Layer 8 of a small transformer language model trained on English Wikipedia (11 layers, counted from 0, width 96). Numbers have three digits each and are written without spaces.
Take only the direct path to the model's output, skipping the later layers: a vector added to the residual stream pushes a token's score in proportion to its dot product with that token's output vector.

Output vectors of the tokens that the questions are about. A number n stands for (n - 500) times 0.0027.
" Railway": 718668486529324390578240431718588671582430476299522405354453634621377301333477586534799323648519592496485488611305467628550512586538500357150482616597490510553489410716360460555507366525443433436686579428464609795276517461480573330519817231397748694376425690289598504200252589401301526255
"cy": 547851413699441677661591506721425357544566423509539478418235610562197655584653577671495222854394266581553676473515256280695591405482392368371453667448472366390565336589517708547391416433700386476574673495461532516151426219567226797659362413584467726467585551524360407268433644269536767559
"cia": 305460598602631646739304401482794504658388547539383340521085299583326478402580575586461409822473460750350639550337335329682670270872351280440606735539461611435474377478506670636551368656602390483714562677266626518221242267637571591731307446507330620421429860352581378359641578171358711612
" matches": 545278573620536512864332413775500375630733629453382493738592477605571219606350441570461604590449570773593553416274326468749551437350706359487452577436486378368267256512278439508314460590787395565835346768331588598468415330476587631566401468457709486441419610268662623310620664456418670368
" Lake": 619557636503418408731371605549500584618513571441494539503457321744515496411361527691657426738308490487586473488314452581649464506643419373291457840443505633525596238579474566509500388521422434472380437546270676636239605652635361594438517389317455413354520504440629525460325709287352483608
" penalty": 608215517448715678795201423720859400550491487285646211844471260714278376508420482626469381645177542926491736412406211505657751374613635389389634521252468688435603481305126641514471302840761447610659359448481390649680560704717614485665543424485500616471443738554700601234500576416417793347
"ien": 321418722593239537669340581651703332478399394545565456426622394639463408675638722717632296795596495481586700474349180588623587504585637392321790597276454785413355570491506344631311303595785378447649355682210852428850616201556341298633558546486532746598422613480738401087590778280194698445
"dge": 823758471363483677639238163909599815636575353325364258645276481572448417561338535408568515786590590607516397550354452254536500474628623265338527550081464490543455315532561568611598378748651428452460627495472524631519478417217552473520369358487682553415706685530655674439819383343441745287
"tar": 481590478584445602695409500836481456617425489356523529614284438461511250432492670506724630672434558655619478496393206433478458603522540346264504775490469448874484530541533688643751487441719470435500129482360673659438732429517430317675833441471803737423243616339771557351649623393477752430
"ian": 325330549283354247393293482516705315538440447539571385477512560654348565549777724559553105518571512459662504485481170464590648710507319470151829542390478550493437215394538414450409279622549586422697474403667718743671341299618610681524424544462672593493374504506524422387470667540518737510
"█": 974306435469570689665377273594879678762569378271639477540619482580375287354399426664588481776463563522343830304202355638568617288387525043476765962593374717418756392297336658525630554604593310773710456774194767612390739420576533346526242489629452599763153837196436614256195536181465828399
"ren": 513721413444247530500386413691554641556610399456720446531451364692566344551874541403407350775449340420398565531552527364602570581480688337533555864353468573261446355507564523748564380716629737443500247609431664490564434371350438551619470489586408739497496656505434643438695599496713648579
"ham": 533599377685337383436125632608634521715500642531594394459299388525672329253328636558555306703493457370454615454349515482581479398360244346412388597522485545451599304633534673384494401574664361448646503382716576604467381496358474542560461327520425467573222372628271451234306644608406727530

Output weights of attention head 2. The head adds the sum of these rows, row i times number i of z. A number n stands for (n - 500) times 0.00057.
o0: 664640213346351679655388608636373440346564391357466481451486427735514653487289849603530338606399518293574685617570410492508469356642428480662490795460466626440611510282495411875511579365483578542521340339254698372509726795517384518467411390666505369484646444763265362858434569391294278329
o1: 334528561516448374624604678544589423456483555184266518340415552366665559329590430477522467298697477421831681427422768314721559563318750461505599689628584764538589324289499344462463638469560259435591464492561467585525315523335230267831633489615578505565491710475304710610538372542479601431
o2: 367421632597582522544334716589602598522679442665644476497291385763513308608590537510704424594337148378568620400345513499648237684133351506206581698664453554332537081473539327427628454563423412455401753453688351433724503608725391401568647367551537726427542381606373598615405535505461267611
o3: 648586781486555551694668502676337657596605231553731663458392624491612500490628209644487642733626584645562479237652508563407342328450498723403443313499700634565666454650452281836596364565372441744767304274622717386406605602483442483514555494516495523197611514486404422475613367542586363517
o4: 595561563489228437534254499431792471514558599392619320400347716467416737457489489474457381611495667670419444527287271657256391527464498532602530589723500434575604419148604567485505545463292159576657708509852532320741567554675324580461320383414619518406413511401737637635219489427662486727
o5: 618683355464673575427460663339478568282581553628712481542337698265472350472539600590577558680398596301728483436482262666492582634500481432490630571418492712472286669514547762660520545458384503649431483314657572654360587491410550474373537448618691975480447371289487251341500627678534322677
o6: 622320394670445536387766372456507344384472607473776453787552219463611525505391665502585479461404524618680566458635409825541522401306510489574620425502507445341557485597261603533948542083362662443630550697493407519662402495621555520511751418561430667559666476467838516673452296578331660603
o7: 371271484408349510546445458624111585534327338416642715412627633305431544565509546607412103314350353514328668420546593503454712686612556567467673561674411549538556538394478537533688605738441395510444446422610637401755360518643562625636599738432498624433375637479560474454575212755407467504
o8: 318629618289254508371266387293466715385168554521555328376547710372378367351496385590689288408856476162508432443649622308629326712417411581495312352314462519802577589513443314539457541433411508530508536752559259486254549589377545497404759498582584708303549397689576476621249672408322444562
o9: 370599542461515641543503398247564403411723297471671574449328438420434415627418613335582590391531597412330863669434663596438473565716596610215414452466633406439303585350366526472381598527255564481444566223508369274335284569579617207539628484385412585667310533506414674262597355385375682507
o10: 350791513486427623422610445648209501433492384285415279490219491390749608492480427429117235381464271392375279645655745406481735387700602535358583566233456748331472349666531421549303358453464473634526828496552458568508552671692410574344411466474415464433496486483479664546576433458543771713
o11: 546438552600644444687472839441480367418691512453619496586529596365621235543180614471588692561538376370408339723651507444595524378859314379321671461528414502580763662218436567480519333447831521491318460597579480456742424543528623325277441361532594589650578598392622447173759350458623567362
o12: 495521526268530399664418322601338575714415410567694364367532421297394646597549653564600810324497473483596416591682267436535347457451684577517458554513421335420484451492555205476458408276586491661230329387659312698480485569385431439482473782359188580571534696305541673653399716290449192617
o13: 351710638290395440317445430503334349649600464630657402231432564794602350522277572559400460373576676612457475373771505411734670494367539312566290389481528571505411486491413627486341579359369544400708394612619612383849237457450553456503322420753502756523545662522473585722566765641691547385
o14: 562442482647494553208246500305685495432596695361455612212242298543611276466505694646188632606469629320521401659545674519728535521430487352622592433296694740621692465580480456424464355563355506516379414236163495628688116511296346391204502785450518444285532509601449567687396325490518583638
o15: 459633658422576492520412758280616561563619402550458537524491670550305357366423782341131296354420488435640336403650615574583721153285507388159397593830669384612537661571532360688592456527471387651509228677439455724311464819530623423473587523305520683469645581379592609668667695311201426483
o16: 445674438639408500406395563477272495572628353477433323445763497688816725389361501525538775594269552525637304406436388346624847526649532479486477466521318638612722660544683520280658645317507328530425397357564652299427606624434472325780610460558583402101404475482562539503479572599264567671
o17: 529474618517608481408665322560596531432309748580501463418286529429445416399624743534589354518441414223294378471594802611285457432599237454257438564672347634506591614526420325492546661296573490604689561471539540535428510250366584268677346414618410270665373371344324420470189405382535327415
o18: 502434556466490530586658327522522538365593442741472580899581489576211510525461544712429439488506467547157566834767460359504760513485527471463427498454538383662592359556637764517435394333734224527351639450494614453504273531390233428614507565342752515443620480435339535580530860392301226424
o19: 632476680604515534493510569570328573464581805612489466749727685453681446655661506688489450235209598494592187462268548450481436641428603422679543510470484552428549559450530254713344507485506472304581733672392388680550344631690446222640305828613362563634661559398434455305298533450408482555
o20: 461442488620192515499402624714844403447529415346508516690430823371563799531580785463319684282653472728592536506578465546521474577776313493585732505511561637485526226583570247427426491456550597573785515524558602392440392136251746526476810228386426635507447571360444540724478459410624533457
o21: 504559458476609432610380520543579328379445610324510607524584591639708592411214511359557469219631537517643527344791599527313437491453381373361478519473579325679529576508548318403355524536450517295415256795621662385467553241578320692337538711868320474352626535277328717308252514138486427336
o22: 542471681621541441307610496506298402650272538525442622512531519608521241524307618339450640482502204572399539674454382442474414425287356584799501539864507891629523347294524467531293573546493393527319728622592296478321576331465418694364535225635470462576437424342435631415611642582316501492
o23: 414221432412498478594796521323625495316435435556559385369718430752469579516320420504415246461552386621734413570419266641730510475374337459409676489364517802613860704427383636106330410381475420616667690605537346341617522538515685370337246547588205737374551567413399370430477357498359414656
o24: 347686517409457649517494499498497631764459155378379546475834403604863615429692684476334272718453494203702525659702375663568429254476475385535653331504709431456343469453505287513128423452579621451487476665480677276516498424347336593608859447468661592507568479377515551500444503373422253554
o25: 423431593532553370557661471405237707407558506427213552444476561482579417566398508437640469370618501718701467778441405680453468631818242540516572516711474533327378537487510551639384323515524230506570433826402415611637627265411452282492419615376668394378152444721450479588248204455606557379
o26: 468198589478574448250241396352542500466645444539400399704363336607687650471443350730555574473430648565541550528390692502643759490545682420374742391563459636287298627511641468189376542717357663426552498418550230613677454563118479450468331432192213505429573311491561379412532637347524324382
o27: 554517461404584464480530517564383474401449667553525507717503399458535497584616306334538510482302527436321476921373457467669234376753384580468197838556535629645560635701207525442683465620143722505426753669677622649544313516328233634588421204373391608608548667511706426527523333659574456664
o28: 412293659471676710469280176605465544692393670505327473523238580510417496282619657456556596507483574711325609459602325129654688503599438542483487613604658393463642435383461658349357321524439551504592448460715379477396779509668527649584554614345477505463675550667353200557464206498412593349
o29: 473566562411705869492426484219578592581671376399268422537568617216503469268389363537332566806551349459461588394487360344791486485456464645491423490491300445637457363563410439749490687419439198419490586385399494117664280444616350437561351318552486581689476376615461439577378545459560450683
o30: 424191403390296527321310632409359496514489711563463379491454431614372716696722536445481599378527419404375428739423501541385632702599454288432668547606488642427203630620525742863707673273640630329846545385516734350328397580615531560476462405702586600196632545418643766551743263039422349261
o31: 643496407372667396561448204261371622665489387659230691315758642710390396403488669593443539571285283550685447646469711469533494674702611686376327377338614503489444440511595425188474500368342579462572443316605456598529476458597510415467300357361787390415663397451742606432453590793506325503

Each question shows a token from some text and the vector z that the head gathered there. A number n stands for (n - 500) times 0.008.

" six": 453399372336485601407529407496576543441461536557462516488489503391561533520403666535666595537551
Which of these tokens does it push down most? "tar"

" the": 371546523446506543491467472464449490523421431492554384442534539575452444477498484431473529511585
Which of these tokens does it push up most? " matches"

" ": 538513493504485498458495556511463481463489464444454508476504510555451512477498441501543460494591
Which of these tokens does it push down most? "cia"

" education": 578500607436407601406525342499426510390558409464460668599530633637490506507418373611408461516551
Which of these tokens does it push up most? "cy"

"d": 564478842440452593283391491620556439148540622418754603229173455457563434623449409551582715306578
Which of these tokens does it push up most? "ham"

",": 603508552490521545470510484485479452465493532491458535456446556580480581479474452536564462465494
Which of these tokens does it push up most? "█"

" matches": 501480442503528535580548475397453517500521517444490509464538588558378452442463531505587413463532
Which of these tokens does it push down most? "cy"

"-": 574283684554558488495523508414575474431634546350476574558568529626469340519639506521545532386519
Which of these tokens does it push up most? "ham"

"c": 571502636574515533493589547593490491472465440511505403402592643511502489481489425509597530561615
Which two tokens does it push up most, strongest first? " Railway", "ian"

"classified": 539658395512544634347456551541298528636523369670524667467461561708469528768551331542427507550596
Which three tokens does it push up most, strongest first? " Railway", "tar", "ien"

"TE": 460494528418652571450460470565492635419592463467412454404656566465406456433519460556509439563544
Which two tokens does it push up most, strongest first? "ian", " penalty"

" Middle": 494512556500495551483463498495516500491503461494461508473451531523408514476484496501540510524534
Which of these tokens does it push up most? "ian"

" Com": 481526530501488525457463480470494514506497469480451501474476563521427523497481500489556505511528
Which of these tokens does it push down most? " Lake"

"ire": 542454507450504571478601470494445525469467469506498418470526533479522466494446519453601504500575
Which three tokens does it push up most, strongest first? " penalty", "ian", "tar"

"–": 502487561512530494467485427515445595456502500527524578562491536530464510440450489477519514544495
Which three tokens does it push up most, strongest first? "█", "cia", " penalty"

"ing": 465465496513490603434497514458539510513410502446547505518472555531469485468505546547557481550518
Which of these tokens does it push up most? "dge"

"te": 512489582526528480478490432526420603455515495531527570560494542527473503444445471472503505548494
Which of these tokens does it push up most? "█"

" Che": 500532542486490520474479485487507512502498471476465514468483559503438517484478487488539506505554
Which of these tokens does it push up most? "ian"

":": 514499549520535501497485445483456553458506486491502576541504522570425527441486496477528502512494
Which three tokens does it push up most, strongest first? "█", " penalty", "cia"

" match": 444404376335487601408523407492576542438465534556459516489487504398556536521408661533663592533553
Which of these tokens does it push up most? "cia"

" members": 483521597511517457481476496436440514454481499415546554496523560624399487459463500526539480469472
Which two tokens does it push up most, strongest first? "ham", "█"

" of": 482557627510551517543492444525475501404481498480322595546581475549453446473546410566526528478520
Which of these tokens does it push down most? "dge"

" and": 602505526474460555462540438483496504405569524443496420491486570552452513471455451468474470499561
Which three tokens does it push up most, strongest first? "ren", "ian", "ien"

" team": 433398362324487606393518395488592541438456544562453528493482499391562539520406676537676600536546
Which of these tokens does it push up most? "cia"

"na": 530474646581525556503575505589490462497459468535472427382595662511468459467487397527562521554601
Which three tokens does it push up most, strongest first? " Railway", "ian", "tar"

"1": 499503588531543462536491450491444560492515472518502566553464505585402542436506528439491501529505
Which two tokens does it push up most, strongest first? "█", " penalty"

" Ha": 416541472517446548635450426491566481464541605439597448403326435567566612495488421576678413551794
Which of these tokens does it push down most? "ien"

" secretary": 574424582575419557547466416478427432479489524462399490606522621514324328511521506580557405476559
Which of these tokens does it push up most? "ren"

" to": 582437610501374574457545465466419492427494509502552410560495509642472477446440450468479513490520
Which of these tokens does it push down most? "cia"

" district": 527543625424470534482515405437431525499525433509506550521518576608478483507429488518485453487566
Which of these tokens does it push down most? "dge"

" was": 490513535509497518497481474509517517492534471465469508455508571485441505500496460496534497537547
Which of these tokens does it push up most? "ian"

"\n": 463546558534506586493417488470548526507493450523438582469507565527389429542469444482591541551587
Which of these tokens does it push down most? " penalty"

"s": 516531602444474525485486439440453520503525443497490552506491552580449494510451475524514468499560
Which of these tokens does it push down most? "dge"

"i": 422581559501562563445474409600414546520501524494400586357616609482401543503365431389622604568458
Which of these tokens does it push up most? "█"

" operation": 551631584478460644592498433568483419359520534533338616634479532567426522650548684442504513421528
Which of these tokens does it push up most? "ien"

" a": 474399381337482600428543419506563547444466530552467505486497508388563530518404659531658588533562
Which three tokens does it push up most, strongest first? "cia", " penalty", "dge"

" is": 504536536503528520476471461492493538464517456468466538502512558521431522490477477494528512509541
Which of these tokens does it push up most? "ian"

" in": 502492537544522501451447473505497522466502499456471505474453536543430499501503483556508522528517
Which of these tokens does it push up most? "dge"

"cus": 492478545533478534493493475528499490494524498473483494448497567495423475485491468497515520565529
Which two tokens does it push up most, strongest first? "ren", "ian"

" from": 641441561423458515495385563658404473437467525375412515395527438672411413508673476635517350597558
Which of these tokens does it push up most? " Railway"